Layer 3 of a small transformer language model trained on English Wikipedia (11 layers, counted from 0, width 64).
A neuron's activation on a vector x is GELU(gate . x) times (in . x), where the dot is the dot product.

Input weights of the MLP neurons that the questions are about. A number n stands for n times 0.0097.
n36 gate: 7 -15 7 20 31 17 63 -23 -12 9 26 2 -2 27 -9 -16 30 -2 9 21 11 22 -7 -1 -2 11 13 11 -47 -1 -7 21 -4 -34 53 -21 -6 45 17 32 -1 -6 9 3 49 -16 0 31 -14 -3 4 -11 -14 -1 -9 13 -14 -7 -23 10 15 14 40 9
n87 gate: 9 -14 -10 -20 -45 -11 -27 39 12 32 -9 -22 -31 21 -6 -20 8 6 6 -23 -2 25 -20 -20 -15 20 -31 -36 11 -10 11 9 1 23 2 -13 -3 2 -7 -7 4 19 30 -13 -2 -5 10 -31 11 -16 3 -15 34 -13 15 19 22 6 32 49 13 -5 28 14
n109 gate: 23 21 -37 -18 13 12 -18 4 -10 19 -2 4 -19 25 36 -17 -15 -3 -17 -26 30 5 -14 22 14 -16 -34 -44 15 7 2 17 -6 -8 19 -13 -6 39 -29 6 26 28 3 6 7 -2 -20 -59 20 -18 -23 4 -5 -28 9 -5 2 -9 -34 10 -16 -5 9 -20
n112 gate: 7 -5 -19 -18 -20 2 17 39 -6 -19 -10 -11 -5 -27 12 51 4 9 11 21 -28 10 36 -5 -6 10 -61 20 -7 4 5 -16 -2 28 3 26 23 -42 12 -6 -26 -30 23 19 -15 19 2 -17 8 4 5 -15 23 -25 -33 -47 13 -5 20 -10 5 -14 -23 3
n130 gate: 21 23 -8 -11 -8 3 -1 8 36 -35 -21 -10 35 10 -10 -15 -10 9 -35 7 -36 5 -20 32 17 12 2 -2 2 31 28 -7 -15 -12 14 5 -2 24 -5 -9 14 3 -2 25 -20 -20 3 -21 2 29 -10 6 22 9 -31 -1 -20 1 36 -1 -62 -17 1 -7
n133 gate: -13 -9 14 1 -12 22 10 9 -5 -1 5 45 21 -8 -40 10 -8 6 30 14 -26 28 -4 -22 7 -11 8 -20 -24 13 8 -11 83 -22 31 12 -17 -21 -7 -30 -14 1 11 -9 -6 -11 25 26 -13 1 20 -21 66 21 22 12 -12 35 -5 -14 16 52 3 -18
n151 gate: -24 -12 -47 17 20 -17 22 7 -7 28 19 -9 -1 -3 4 11 25 13 20 10 14 -28 -22 -15 -25 6 -44 11 -55 12 -16 13 13 26 -21 40 -44 15 9 -7 -18 -15 -10 -21 -1 6 -5 -5 34 -21 -4 16 0 21 -11 6 -2 30 8 18 7 -26 -25 26
n153 gate: 10 -25 -9 12 2 23 48 18 -13 -18 11 27 18 45 -7 -6 -24 -21 21 30 28 16 27 -31 12 -51 20 -47 -3 10 19 5 -24 29 -6 -4 2 -27 9 -29 -41 -22 18 -29 7 8 6 -28 5 -1 48 -11 10 15 -8 -18 -14 -22 -22 5 7 24 -23 -4
n155 gate: -6 -37 1 25 -13 36 -5 -26 9 7 -46 -32 8 21 -21 7 40 17 -25 15 19 19 38 7 -10 14 17 8 -3 -22 -3 11 8 3 16 6 9 -11 -5 4 -16 -32 18 7 23 -27 13 25 -35 21 -7 -31 -29 -5 9 3 -16 2 27 8 -14 -22 -28 -12
n162 gate: -8 27 13 29 15 -26 -34 -13 30 -22 -7 6 1 -1 10 -2 0 -19 6 14 -18 25 -2 -53 -11 -25 7 -16 10 -10 -10 -3 7 5 -11 5 -3 14 -8 15 -11 -24 2 7 5 -3 19 12 32 24 51 -33 30 5 0 5 -6 -24 11 -1 10 -6 -56 -3
n165 gate: 14 -34 -11 -1 -4 9 8 25 -1 0 28 -22 -19 -20 18 18 -11 8 -10 -24 4 16 -38 -20 22 -4 26 -43 8 -16 15 3 -8 0 -29 -17 -4 2 11 32 -2 34 35 15 3 -8 29 -22 -22 -2 -31 6 29 50 3 -36 36 19 -4 3 9 10 12 -7
n166 gate: -8 -11 10 0 -25 13 -17 -10 -14 -7 -9 -28 -13 -7 8 16 -15 -12 4 -16 4 -11 65 15 -22 -2 -36 -12 -16 -12 16 -14 -17 -25 20 -4 -15 -24 -12 7 2 13 39 -22 -7 4 -2 -19 -14 8 32 11 8 26 31 -3 -27 36 6 -30 -4 -21 -20 13
n172 gate: -13 -27 18 20 6 6 -28 7 2 -13 17 3 -32 9 28 -17 22 15 2 -16 -12 -42 -11 12 -30 1 -1 10 -3 21 25 5 3 -22 1 7 15 -23 -21 22 2 -4 -3 7 23 2 -25 -21 -19 -21 -3 -31 18 1 -12 34 -14 -9 -5 15 1 -31 46 23
n174 gate: 27 4 -16 7 -23 21 8 26 -24 6 -16 -27 10 43 -16 -8 -14 9 -21 -14 10 21 -18 -1 -24 3 14 -36 5 7 1 5 26 -15 -2 2 2 -5 -23 -10 0 11 16 39 6 11 31 -59 -6 -13 19 24 -15 -28 20 19 -13 12 3 4 9 -10 4 -8
n189 gate: 19 6 -28 -13 4 28 -2 33 -18 -13 4 20 9 -3 19 -9 2 -18 35 -3 -29 -2 -7 16 7 11 7 -8 -6 7 49 -7 -5 11 42 0 -4 -1 -19 -9 -47 -4 7 29 -3 21 -17 -15 0 57 -20 3 23 -2 24 -19 25 16 21 27 -23 20 4 16
n193 gate: -28 11 6 -1 -25 12 20 -29 -10 10 -15 43 -6 -20 35 -4 -18 -1 -21 48 14 12 22 -27 11 -3 -59 -28 -18 -7 -40 -1 7 23 -28 16 -20 5 -2 13 1 -31 -19 -7 -1 -13 -34 16 -15 -32 -4 17 11 -5 -23 -5 -45 -16 -2 8 6 -1 3 -1
n195 gate: 10 11 -20 16 -8 -8 38 -8 14 -9 6 7 -1 -21 36 3 6 1 10 -22 4 32 -29 -15 -21 10 6 -1 10 16 -18 -21 29 -14 -14 -2 5 8 -38 10 -9 -1 7 11 5 -10 -10 3 14 2 -6 -1 15 -47 49 1 -39 -11 31 -64 5 -18 -7 1
n204 gate: -42 24 14 -7 -7 1 6 -5 -7 -35 13 -3 -14 -13 32 35 -21 7 -17 -14 26 -29 -23 15 5 -34 -27 -13 21 0 2 -8 7 -34 3 -1 23 -48 -22 3 44 6 -5 -8 9 -3 4 -12 -21 0 11 7 -1 -7 -1 -25 1 -11 -25 27 -3 26 -23 24
n226 gate: -9 -24 11 9 8 -9 52 -39 8 9 23 17 64 9 2 35 18 7 -18 13 3 12 -9 -17 6 -19 -14 -21 -4 -12 -5 9 6 -13 -17 34 2 2 -6 9 -37 -27 -41 -7 -10 -9 -1 28 -13 12 -37 -41 13 -16 34 24 -1 6 2 -3 10 12 -22 -2
n232 gate: 6 3 -26 3 15 -30 27 -40 22 16 40 -16 -6 3 35 11 11 1 -21 -12 -43 -49 13 18 -11 9 -14 8 -11 28 2 -9 -20 18 1 2 -18 5 -14 -1 7 -29 32 45 -33 -2 15 -10 15 -26 -12 40 -9 -14 2 15 20 8 -21 -30 -47 -7 9 11
n248 gate: -7 2 -10 -8 25 19 -17 22 34 51 4 30 -3 -62 -5 -15 23 -24 28 -4 -31 -15 7 -28 -27 -33 3 18 -3 23 33 -30 14 -24 -46 34 -8 -3 -18 1 -22 -7 -4 21 24 -30 -21 30 6 2 -13 13 20 5 2 17 -19 4 26 -2 -14 -7 -13 13
n250 gate: 27 40 0 19 14 -46 -17 -8 4 10 -5 55 -13 -49 20 -7 4 -2 -17 -6 -6 -15 3 16 19 23 -7 1 19 5 -6 -15 14 -28 25 -5 -26 -25 54 12 -4 -13 15 13 11 -6 -10 -3 29 -3 21 30 33 -18 30 -10 32 -4 7 21 -4 -27 4 13
n252 gate: 3 6 -20 1 7 -22 6 -7 -7 -19 -11 17 14 -16 -15 27 -6 0 -6 -30 -21 -11 35 0 30 -1 10 16 15 -18 6 -4 23 -18 20 22 -42 -15 -23 7 14 -94 -29 -20 1 -22 19 9 23 30 32 -26 2 -5 -22 38 -37 -1 7 -1 -32 10 -5 -44
n255 gate: -5 -30 16 -9 29 6 -3 14 9 26 -1 -9 9 -1 -8 -12 -25 -14 18 -6 38 -9 3 18 2 -17 24 -9 12 -29 8 7 -12 11 -18 2 30 -10 -1 -18 3 8 -5 -18 -13 18 25 -29 2 19 18 3 31 -12 -5 -14 -9 -22 -36 -15 -12 22 7 -40
n36 in: -30 -29 -14 -9 -52 -4 -26 -34 23 -23 -1 -14 -17 -7 0 29 -1 23 20 -30 -10 -30 -19 18 -16 3 -1 1 25 16 9 -18 26 10 -25 4 37 -16 -34 -26 22 -17 30 11 -9 4 34 -17 -8 -18 -1 26 -24 10 -13 4 -10 -11 -17 -8 4 2 -9 54
n87 in: -11 7 14 4 -5 -27 -5 -19 -12 -22 -16 -6 27 20 -13 -1 4 -20 -2 -17 22 -58 -3 -11 3 13 -41 9 25 -14 22 -14 -13 -2 25 29 10 -20 -16 6 1 2 -17 -18 -20 11 -21 3 -29 -19 2 20 -17 -28 -15 11 -19 29 -20 -17 -11 -26 -4 12
n109 in: 43 3 9 0 -36 32 6 16 24 -2 6 5 -20 16 31 -9 -9 2 -12 -27 -4 -6 -11 4 -8 2 50 -8 -8 3 7 11 14 7 -29 -10 -6 13 -21 -10 -17 22 -6 -3 4 21 3 -25 -11 -18 24 11 54 -39 49 -12 4 -22 17 -27 3 19 -2 -22
n112 in: -15 -13 2 -4 -19 4 25 15 4 -17 -11 43 9 -21 1 64 10 14 16 -4 -11 -12 3 14 24 2 -26 33 -27 27 22 10 -14 -16 -19 2 3 -28 -14 -41 5 1 -21 -5 -14 16 -6 -17 41 -7 17 15 -10 -13 -21 -37 15 -5 24 -8 29 -5 -47 -1
n130 in: 22 27 1 -35 9 -4 16 12 32 -26 -14 17 22 38 -23 -15 -14 12 -16 -20 12 20 -4 -2 0 -19 12 15 8 -11 28 2 -14 10 -10 14 15 3 26 -42 2 -4 -23 38 -40 -2 1 14 -5 9 24 -10 17 22 -32 0 -12 2 23 19 -41 -5 14 -15
n133 in: 9 16 25 5 -21 -39 -20 8 5 11 -18 3 -11 11 25 -37 -1 -24 -6 -1 37 -23 18 -3 26 13 31 -15 25 21 21 1 -16 -3 -8 -17 26 18 1 45 22 18 -12 23 -24 -5 39 9 13 22 23 1 7 7 -31 13 -34 -49 -64 -5 34 -22 -23 5
n151 in: -39 -1 0 24 9 -13 19 -7 27 13 4 -27 15 24 25 0 1 32 25 57 18 -19 -36 -29 -43 24 -10 13 -33 26 -8 15 -21 29 -9 12 -26 0 -3 14 5 -47 -7 -32 31 4 41 -5 -6 14 0 6 10 49 11 15 1 27 21 19 -14 -9 -31 30
n153 in: 11 -8 19 -9 2 18 65 8 15 -37 1 23 19 15 -23 -17 4 7 28 5 -11 -6 12 -23 18 -35 13 -5 -15 16 1 -8 -26 55 10 7 4 -27 22 -22 -15 -21 -21 0 30 -11 0 -3 11 -6 15 0 11 -2 -29 -24 9 -40 -18 68 21 49 -9 8
n155 in: 41 -31 -3 13 -9 -22 -23 -32 19 4 -9 -10 -3 44 -9 -16 24 1 -19 -14 37 -1 -25 15 -9 -14 11 -32 16 17 -12 9 -2 -49 9 -6 18 -11 2 16 5 4 41 22 28 19 3 -47 26 -19 4 -4 -35 -19 29 18 2 -1 15 3 -14 -5 6 -19
n162 in: 24 -26 19 24 -26 -42 -6 8 5 5 35 -17 -19 21 -7 1 10 -3 -8 -29 -9 9 22 -14 -13 -16 -4 -61 31 -35 34 13 -27 -15 -4 -17 9 36 -31 12 -6 7 14 15 -21 14 -8 -27 20 3 18 -11 29 5 -1 17 -19 -24 -9 -2 6 13 -31 -1
n165 in: 27 -8 19 -14 -11 4 13 11 -4 4 10 -10 -27 -16 5 -48 2 7 -21 -28 -13 8 14 -31 -13 -14 -23 -1 -10 -17 38 19 2 1 5 -4 -30 -4 1 6 15 2 -5 10 -6 -14 9 -16 -53 -38 3 4 2 31 -6 14 19 14 34 29 -3 34 27 -7
n166 in: 8 -25 19 30 -5 -16 17 -9 1 -8 11 22 28 0 -7 -8 8 50 -51 21 -11 44 -24 -4 -3 42 -3 -13 21 15 23 16 10 -4 -23 6 -19 29 -11 17 28 -4 -10 -6 1 -3 16 -1 4 -1 -39 -12 -20 -1 3 9 18 24 4 6 -17 4 19 -9
n172 in: 9 12 -34 -2 -16 -2 38 -42 13 3 -1 18 45 1 2 21 16 -9 4 44 -3 7 -20 -15 6 3 20 6 -10 29 -7 -5 12 19 -23 5 -9 -4 5 6 14 -9 -24 -10 -4 4 22 33 -10 16 11 2 -31 8 -22 19 2 -2 33 -20 3 -2 -36 -14
n174 in: -8 35 13 -8 -26 11 -3 16 -39 -23 -15 -8 9 -2 -5 -13 -30 -12 8 32 -2 49 -3 -25 4 -17 -14 6 -6 -20 -26 -29 2 2 27 -6 -5 -16 2 1 1 -1 27 37 -4 -13 1 24 25 24 -7 18 16 20 -14 -1 -1 6 -12 2 9 -3 -5 -1
n189 in: 4 20 -10 -19 -10 26 1 32 -23 -24 34 23 -23 5 18 -8 7 -13 35 -12 -27 -13 -18 16 13 8 5 1 1 -11 31 11 -38 -1 5 -14 15 -21 -17 7 -34 -9 -8 27 -3 34 -1 -17 5 38 -12 -11 -19 4 30 -38 26 12 21 12 -31 23 14 32
n193 in: 31 -21 -21 -7 -19 23 -23 -17 -34 -10 -30 2 2 6 -8 -2 1 -1 -27 40 -6 1 -34 17 -19 15 -64 5 -25 -18 -41 11 26 -5 9 -26 22 -25 -12 -3 40 -2 13 5 27 -11 6 24 -11 -30 2 -24 20 -10 7 6 -11 16 6 -15 25 1 -8 1
n195 in: 15 2 -23 -11 2 -8 13 -2 -7 7 -21 -33 -15 -8 46 -4 -38 -3 45 -15 11 19 -11 -4 -2 -22 24 -15 19 22 15 9 22 31 6 -20 21 16 -2 -38 -16 5 15 -7 -5 23 3 -7 22 -8 -14 -8 -19 -28 39 -15 -23 -26 11 -20 -22 -3 8 -7
n204 in: 6 36 2 -5 -14 5 31 11 -26 -14 6 6 -12 3 -9 24 -13 4 -3 -16 -20 11 -24 -12 -17 5 -18 -14 -1 -28 0 22 4 -25 23 1 12 0 16 -24 -36 2 0 9 20 5 -16 8 -26 24 17 -2 -18 26 42 5 4 -11 0 44 32 13 16 -24
n226 in: 7 12 -25 7 43 -20 23 -8 5 27 49 -35 15 -3 -30 41 16 -5 9 0 -9 12 22 -47 -15 -31 21 -23 1 -32 22 -5 17 30 7 22 3 8 15 -30 -22 -10 -18 26 -12 18 -4 53 -16 -2 -42 -48 -19 15 -10 44 12 -11 3 4 24 25 3 -25
n232 in: 11 3 -42 35 -15 -38 29 16 24 28 14 24 -22 -17 9 8 5 17 -32 -22 19 2 13 -15 26 -35 -15 3 9 48 10 0 5 36 -7 3 8 12 -19 8 40 5 -3 -30 13 -1 -29 -16 -15 3 -13 11 -2 0 22 3 47 -36 0 5 -6 18 35 -34
n248 in: -38 8 52 8 29 17 -33 -11 32 13 38 6 -8 -12 -16 -25 -7 13 -3 -8 -3 -7 -6 12 -30 -10 22 -15 4 25 -15 1 -4 -55 -29 -5 -4 -50 -32 39 1 -32 1 12 0 -5 -18 -6 -3 16 13 -13 4 -42 49 21 -41 -10 20 -11 -4 36 19 -1
n250 in: -36 1 23 0 9 -6 -4 -39 -8 -14 -7 -20 -10 24 -22 1 -7 11 7 -25 -5 -35 -35 9 8 12 -13 9 -17 20 -8 7 -2 2 -14 9 -8 -19 9 -14 -6 10 27 3 2 -35 -24 -26 5 -62 6 23 -10 0 23 -7 14 3 22 0 29 -34 7 56
n252 in: 45 -8 -18 -37 -11 -14 -1 -6 -33 -12 -3 -44 20 32 -53 12 -29 28 -13 -13 -46 -18 48 5 28 -20 11 7 19 -2 41 11 -7 -13 12 -5 -49 -3 13 -9 31 -38 -36 -9 -9 -12 22 -16 39 22 7 -18 -21 11 -8 0 -17 -2 3 2 -26 1 4 -43
n255 in: -12 1 -18 -24 8 12 -9 -4 1 11 38 -9 -7 4 -5 21 27 19 -8 -24 -13 25 33 -10 -1 39 -23 7 -1 -29 -13 -6 6 35 -9 -28 4 11 -27 -4 -12 14 22 -5 -8 -3 17 -18 -8 6 -23 -23 -29 15 17 16 -25 2 2 -1 12 3 -20 -8

Each question shows a token from some text and the vector x that enters the MLP there. A number n stands for n times 0.039.

"va": -11 -15 20 12 -14 28 -10 26 14 20 25 31 6 -26 26 2 -28 31 25 -3 -4 6 -30 -5 32 10 -2 6 33 11 10 10 -18 -7 -19 0 48 -18 -5 15 13 5 12 37 3 25 21 17 28 21 -18 24 22 -21 4 53 -16 -2 2 -7 14 12 -28 25
Which neuron fires most, and how strongly? n248, at about 6.7

"\n": -13 -10 1 17 -5 26 -6 21 20 -11 7 29 11 11 -4 6 -15 47 22 32 12 -4 -7 -6 38 17 -5 25 -2 16 -18 6 -24 -1 -30 -34 28 -4 5 9 9 25 -19 0 -5 24 2 0 23 3 1 3 -18 21 -36 57 5 -7 21 -6 -21 2 1 -8
Which neuron fires most, and how strongly? n130, at about 1.4

"ns": -4 -25 8 11 19 -9 8 12 14 -6 2 0 -16 -9 7 16 -30 55 7 -20 -13 19 -5 7 31 3 -3 1 24 3 -10 18 -37 -11 -23 -30 26 0 1 10 -13 18 36 20 -5 29 35 -28 39 22 30 18 5 18 14 43 23 16 4 21 15 -9 -35 17
Which neuron fires most, and how strongly? n162, at about 4.2

"y": 4 -9 -2 9 -19 5 0 11 -2 14 9 -22 -13 -14 10 -16 -27 66 17 -18 1 -22 16 -15 65 -4 -11 15 22 4 9 15 -39 -5 -16 -36 19 -9 -18 2 8 11 29 10 2 20 -10 -16 8 -8 -2 10 0 6 -23 49 28 -5 13 1 -25 1 8 35
The neuron with the highest activation: n232

"ois": 31 13 -6 6 -20 9 9 17 11 0 8 10 -2 1 11 17 -23 66 -13 -14 -3 2 -6 -17 26 26 15 9 25 -13 -19 10 -40 -22 -26 -21 21 -5 -15 -2 10 7 12 3 -33 23 24 -32 33 3 14 -1 21 -1 7 55 13 12 27 -32 -15 0 -46 28
Which neuron fires most, and how strongly? n162, at about 2.9

"DI": 26 -30 37 16 -20 46 5 14 -5 18 14 -4 -15 13 -7 -14 -22 14 47 33 -8 -15 -3 -9 48 4 -13 -17 7 10 9 10 -29 -17 1 -16 7 -15 18 -13 -24 14 15 -12 -9 39 15 -31 1 -1 -6 -2 -5 16 -7 51 -5 0 12 11 5 -1 15 1
The two highest activations, in order: n153, n189

"co": 11 1 -11 7 -7 19 -20 26 28 0 -12 8 -7 -10 27 7 -9 66 6 -17 -25 14 -22 -33 30 18 -1 5 31 -9 4 8 -14 9 -16 -22 18 -6 -15 1 1 19 30 -11 -10 32 34 -2 3 1 -4 34 18 -26 -24 56 -13 -1 21 19 -31 -25 -3 7
The three highest activations, in order: n130, n195, n109

"ma": -6 -10 8 21 -8 3 8 29 13 18 23 -14 -15 -16 18 -5 -23 38 19 -3 6 18 -10 -3 42 10 -23 -1 26 18 -20 9 -19 -11 -7 -13 30 -4 -6 14 -3 25 25 -18 6 23 8 -33 20 12 -18 27 1 -24 -14 49 -12 -16 12 0 -16 10 -6 -4
The neuron with the highest activation: n195

"-": -5 -1 25 13 -7 37 -7 17 12 -12 10 4 17 7 15 6 -52 63 15 16 -15 -8 31 -5 50 14 -20 24 16 -15 8 3 -36 7 -3 -15 20 16 -1 -9 -7 27 -6 -8 9 15 8 3 1 1 -21 3 -2 -3 5 57 20 -7 14 -4 -17 5 -8 -5
The three highest activations, in order: n130, n189, n255

".": -5 -13 -4 15 11 18 8 23 0 -10 11 -7 5 -2 9 -10 -12 70 33 -8 13 6 9 29 28 14 -23 11 15 -10 -19 17 -17 6 -26 -23 20 5 17 18 -25 8 -33 -23 9 25 -12 20 10 -9 -19 -13 -12 -14 -22 48 3 -4 25 -24 -16 14 -10 18
The two highest activations, in order: n151, n226

" of": -41 -38 21 16 -6 10 24 21 5 3 7 -45 10 6 -9 -27 -20 69 25 3 5 7 6 -5 44 8 -15 27 22 -10 -2 14 -31 -10 -12 -30 0 10 14 2 23 16 17 8 -5 11 -10 -1 0 -15 0 -21 -41 6 19 47 -1 10 7 -12 -9 3 -11 -3
The two highest activations, in order: n155, n166

"ose": 12 7 1 5 -16 -5 16 6 9 -10 16 7 -12 10 18 43 -33 67 -6 14 17 -29 10 -8 42 -15 2 1 30 -13 4 15 -22 -28 -24 -41 21 -5 -14 14 -19 13 38 -17 -21 19 38 -18 -29 -16 -11 2 -17 4 -9 49 -5 3 9 24 -7 -1 -17 2
The two highest activations, in order: n204, n165

"enti": -9 5 41 22 -21 26 13 24 19 14 27 24 -3 4 4 12 -39 25 9 33 36 8 7 7 8 24 -13 -6 9 -4 5 8 -11 0 -22 -18 26 -10 6 -1 14 -5 34 -31 -14 6 9 -17 -44 0 -11 -11 6 13 0 51 3 -1 22 2 -1 15 -22 4
Which neuron fires most, and how strongly? n166, at about 1.5

"7": 3 -23 3 5 -13 14 -3 17 -6 -17 -9 4 -4 17 20 -8 -24 42 46 -3 18 -18 -2 -13 41 14 -19 -6 27 -20 4 18 -34 -1 -12 -30 26 -9 -6 -10 7 16 18 4 8 19 -1 8 0 -26 8 9 -7 -7 -25 55 3 12 3 35 -22 12 -20 25
The two highest activations, in order: n87, n153

"our": 7 23 19 24 -29 28 7 13 -5 -16 43 -11 22 -3 21 36 -30 43 21 10 8 -1 -17 0 15 14 1 7 19 -27 -6 5 -11 -9 -2 -19 24 -13 4 -6 6 8 22 4 -21 14 8 -20 14 2 12 1 28 11 -15 52 -3 20 22 2 -5 -13 -12 20
The three highest activations, in order: n174, n112, n204

"res": -2 -3 1 12 1 9 -13 12 35 -16 28 7 -10 -3 -3 20 -20 61 19 -14 5 18 -21 -36 33 27 0 -29 13 -11 -11 15 -35 11 -14 -27 25 4 -11 16 9 30 33 8 -6 22 17 -18 21 9 6 11 -15 -8 9 47 7 18 6 12 -17 0 -35 25
The neuron with the highest activation: n162

" approximately": -12 -21 13 22 7 7 17 15 -1 5 -16 -66 19 6 2 -8 -36 30 24 6 20 15 0 -11 38 11 7 2 11 38 0 6 -32 -9 -30 -4 -3 -3 17 7 5 8 11 6 5 22 -20 16 -26 26 2 1 -25 8 -17 50 28 18 33 7 -17 -2 -14 -8
Which neuron fires most, and how strongly? n155, at about 1

"tor": 2 -7 27 14 1 46 5 24 -1 22 11 6 -9 -7 -4 -2 -16 70 18 -6 -17 -19 -1 8 54 19 -15 25 11 -17 4 11 -18 -25 -4 -21 4 -20 16 6 1 8 46 25 -4 28 20 -27 25 15 -4 21 10 6 15 46 28 -10 16 11 -6 4 -9 19
The neuron with the highest activation: n189

"”": -10 -2 -5 12 -2 20 15 9 5 26 20 1 35 -6 13 33 -19 40 45 9 3 -29 -19 -4 34 27 -12 11 24 7 -35 21 3 -7 -25 -6 -16 -20 13 4 -1 6 3 -7 0 19 47 -10 4 -23 -16 5 -23 8 17 48 10 2 38 1 21 20 -29 4
Which neuron fires most, and how strongly? n151, at about 9.4

" extended": -40 -54 -22 15 3 40 11 16 1 -5 -6 -57 1 16 -10 16 -47 63 17 -7 5 30 2 -25 25 15 -8 -1 18 13 8 12 -17 5 -2 -13 10 -13 10 8 -2 10 38 28 -6 20 4 25 16 -1 -6 8 -19 9 -11 42 43 9 14 -7 16 7 -15 26
Which neuron fires most, and how strongly? n174, at about 2

"tes": -10 -27 8 15 -9 1 10 25 15 -7 4 -11 -13 -11 1 19 -14 77 18 -2 3 -4 6 -30 42 24 -11 -2 20 -1 -28 12 -32 -21 -38 -13 7 -7 -4 -6 3 12 27 9 -2 30 0 -20 5 9 21 16 18 3 7 49 13 -2 35 19 -19 -20 -25 21
The two highest activations, in order: n112, n151

"ua": -15 -21 11 23 -1 22 -6 22 19 -5 31 16 10 -25 -1 -15 -17 38 22 18 2 19 -20 -1 32 12 -4 -2 25 27 18 8 -24 -22 -9 6 27 -21 -12 7 -3 5 21 1 0 5 -23 13 13 -11 -6 2 1 4 26 52 -12 -1 39 3 -24 9 -18 8
The neuron with the highest activation: n248

" 2022": -6 8 3 18 -31 25 -6 16 11 -9 -12 -13 -14 13 10 -23 -63 20 35 31 6 -13 -9 -3 25 17 -24 0 12 9 -7 9 -18 9 -11 -9 23 -20 16 -7 -1 13 -4 3 1 23 6 17 -12 -52 -16 29 -8 -1 -13 46 -6 5 51 20 14 -9 15 13
The neuron with the highest activation: n193

"le": -15 3 -2 13 1 15 12 24 13 2 18 -10 -9 17 21 -9 -39 63 -7 3 15 -12 -1 -18 44 0 -13 6 14 13 -8 16 -21 9 -17 -31 16 -2 -18 13 15 10 42 -32 -22 24 9 -34 -2 2 -2 21 -17 8 -16 48 2 -1 8 12 -22 3 -7 7
The neuron with the highest activation: n232

"\n\n": -16 14 12 23 -21 32 7 12 14 -11 -6 23 25 31 9 21 -6 56 28 26 -5 -14 -23 -1 29 8 -4 14 3 13 -7 7 -14 2 -22 -19 34 -2 7 3 5 8 -16 -10 17 22 0 -10 -14 4 -8 -2 -20 21 -5 53 -13 -13 24 -16 -7 -15 7 4
The two highest activations, in order: n172, n130

" Col": 13 21 -17 21 -12 51 6 15 9 -6 19 -36 13 -3 6 1 -63 20 16 28 8 31 -38 9 26 -24 -10 1 16 -24 -11 5 -9 4 -12 -16 38 3 11 4 3 -2 25 -2 1 19 29 -19 -10 -7 21 -6 15 -20 22 46 -14 0 22 11 -22 -15 17 -20
The neuron with the highest activation: n174

"sis": -18 5 8 12 -20 -1 11 36 6 17 6 -3 -21 -29 5 29 -23 44 3 9 -21 -11 4 -4 58 7 -14 -7 25 -21 -30 17 -19 -20 -14 -28 28 -22 3 10 -15 20 32 -12 8 36 19 -19 -5 25 10 10 1 9 2 41 15 -9 24 20 9 4 12 16
The neuron with the highest activation: n204

" in": -33 -9 3 15 18 25 11 17 8 0 8 -64 15 29 -8 -20 -18 61 7 10 19 8 -9 -27 58 13 -12 -12 13 -18 -9 15 -26 8 -30 -24 7 7 12 -6 3 19 -3 -12 -5 9 -12 -4 -49 3 0 -21 -26 0 15 45 2 -7 26 -6 -1 8 -29 13
The neuron with the highest activation: n226

"red": -33 -26 -11 8 17 37 2 9 -2 1 21 0 17 32 -3 21 -47 83 -7 -9 15 16 -7 1 25 19 5 -18 17 -23 -20 15 -27 11 20 -38 5 -8 -7 -5 -3 18 44 18 12 7 -3 -19 21 20 -32 26 -11 0 6 44 2 7 10 15 -13 4 -13 8
Which neuron fires most, and how strongly? n174, at about 2.6

"p": 16 -19 0 13 6 19 9 28 2 -9 -5 -7 12 -15 -6 -4 -34 46 3 -20 9 -2 -5 -6 45 -4 0 1 23 -15 -2 10 -34 5 0 -40 10 3 9 5 7 38 32 10 14 21 23 -23 44 33 -1 18 4 -8 -27 50 7 -8 1 9 -16 -14 -27 18
The neuron with the highest activation: n174

" /": -34 2 -6 9 2 29 -1 39 11 -34 13 -11 -12 21 -15 24 -30 57 25 3 -24 -8 -14 -7 53 -5 18 2 11 -6 -16 10 -23 20 -10 -25 3 4 20 -30 -3 28 10 21 -11 16 3 9 10 16 -15 8 -32 -23 -27 54 9 -6 2 3 -3 -2 -12 11
The neuron with the highest activation: n130

" First": 5 4 0 18 -17 63 0 18 0 14 -6 -59 22 10 -13 8 -60 41 23 29 -8 14 -11 -16 39 1 -4 -4 4 -8 13 0 -24 6 -10 -28 4 -12 4 -6 -7 27 20 4 5 6 30 -13 11 -17 -1 2 -11 22 -19 50 7 3 8 -8 3 -10 11 8
The neuron with the highest activation: n174

":": -30 1 4 7 -4 20 38 27 6 -3 0 -9 -14 -12 -6 4 -18 57 12 -5 5 -3 19 20 45 -8 -16 5 15 -11 5 17 -20 3 -31 -27 36 3 13 -6 12 23 -42 22 10 25 3 12 -24 0 2 0 -26 -8 -9 49 36 -6 17 6 -6 11 -23 -25
The neuron with the highest activation: n204

"R": 21 -16 -13 11 7 1 9 21 12 12 -28 2 -2 24 0 -15 -42 39 15 12 9 16 -18 28 40 5 4 3 22 -15 7 18 -27 5 -22 -40 0 1 15 19 -30 27 25 -8 15 37 25 -13 10 8 27 3 -6 3 23 43 -21 -10 -13 43 -6 4 -18 2
The three highest activations, in order: n153, n109, n255

"ers": 4 -1 11 20 5 1 -15 22 29 -8 5 -8 3 -12 21 26 -30 57 28 3 -8 -5 -17 -1 28 16 -13 3 23 2 -3 7 -27 -13 -1 -34 21 -6 20 18 -3 18 41 2 11 14 -21 -21 21 -14 15 24 -11 13 23 47 17 11 16 14 0 -5 -6 10
The neuron with the highest activation: n250

" Fellow": 2 34 19 12 -3 50 -5 27 -20 22 32 -5 18 4 -18 -26 -49 56 31 2 -15 -4 -1 -11 23 38 -15 12 26 11 4 10 -6 -28 13 -39 12 -14 -1 -29 -29 2 27 -17 -5 23 48 0 13 -1 3 -18 -21 4 9 39 38 5 39 -1 3 10 -4 3
Which neuron fires most, and how strongly? n189, at about 4.8

" div": 3 -39 18 19 12 56 -25 22 7 -3 -4 -14 -14 -2 19 -16 -26 13 30 25 13 69 -16 -1 31 13 22 12 10 -7 15 9 -16 0 5 -28 24 9 -6 16 -17 17 38 0 -26 28 51 17 -13 9 3 5 5 -19 26 42 37 7 14 5 -2 -15 -12 8
The neuron with the highest activation: n189

" collaboration": -17 -17 4 11 -14 36 19 29 8 14 -3 -21 -19 27 0 -9 -39 45 23 25 -11 1 5 6 27 -6 -35 5 24 10 -18 12 -4 -5 2 -14 34 -10 5 1 -18 5 46 -31 10 32 10 17 -30 -8 -11 8 10 44 22 43 33 -10 45 5 28 20 -17 6
The neuron with the highest activation: n165

",": 6 -14 15 15 -1 19 1 20 19 -2 23 -45 -19 6 11 -17 -28 63 3 12 16 -27 -7 38 54 11 -18 27 12 -5 -13 14 -28 -3 -18 -15 17 -2 1 11 4 11 6 -5 24 11 2 9 -16 5 4 -16 -13 11 -19 54 -5 -7 2 0 -8 14 -24 -7
The three highest activations, in order: n255, n155, n36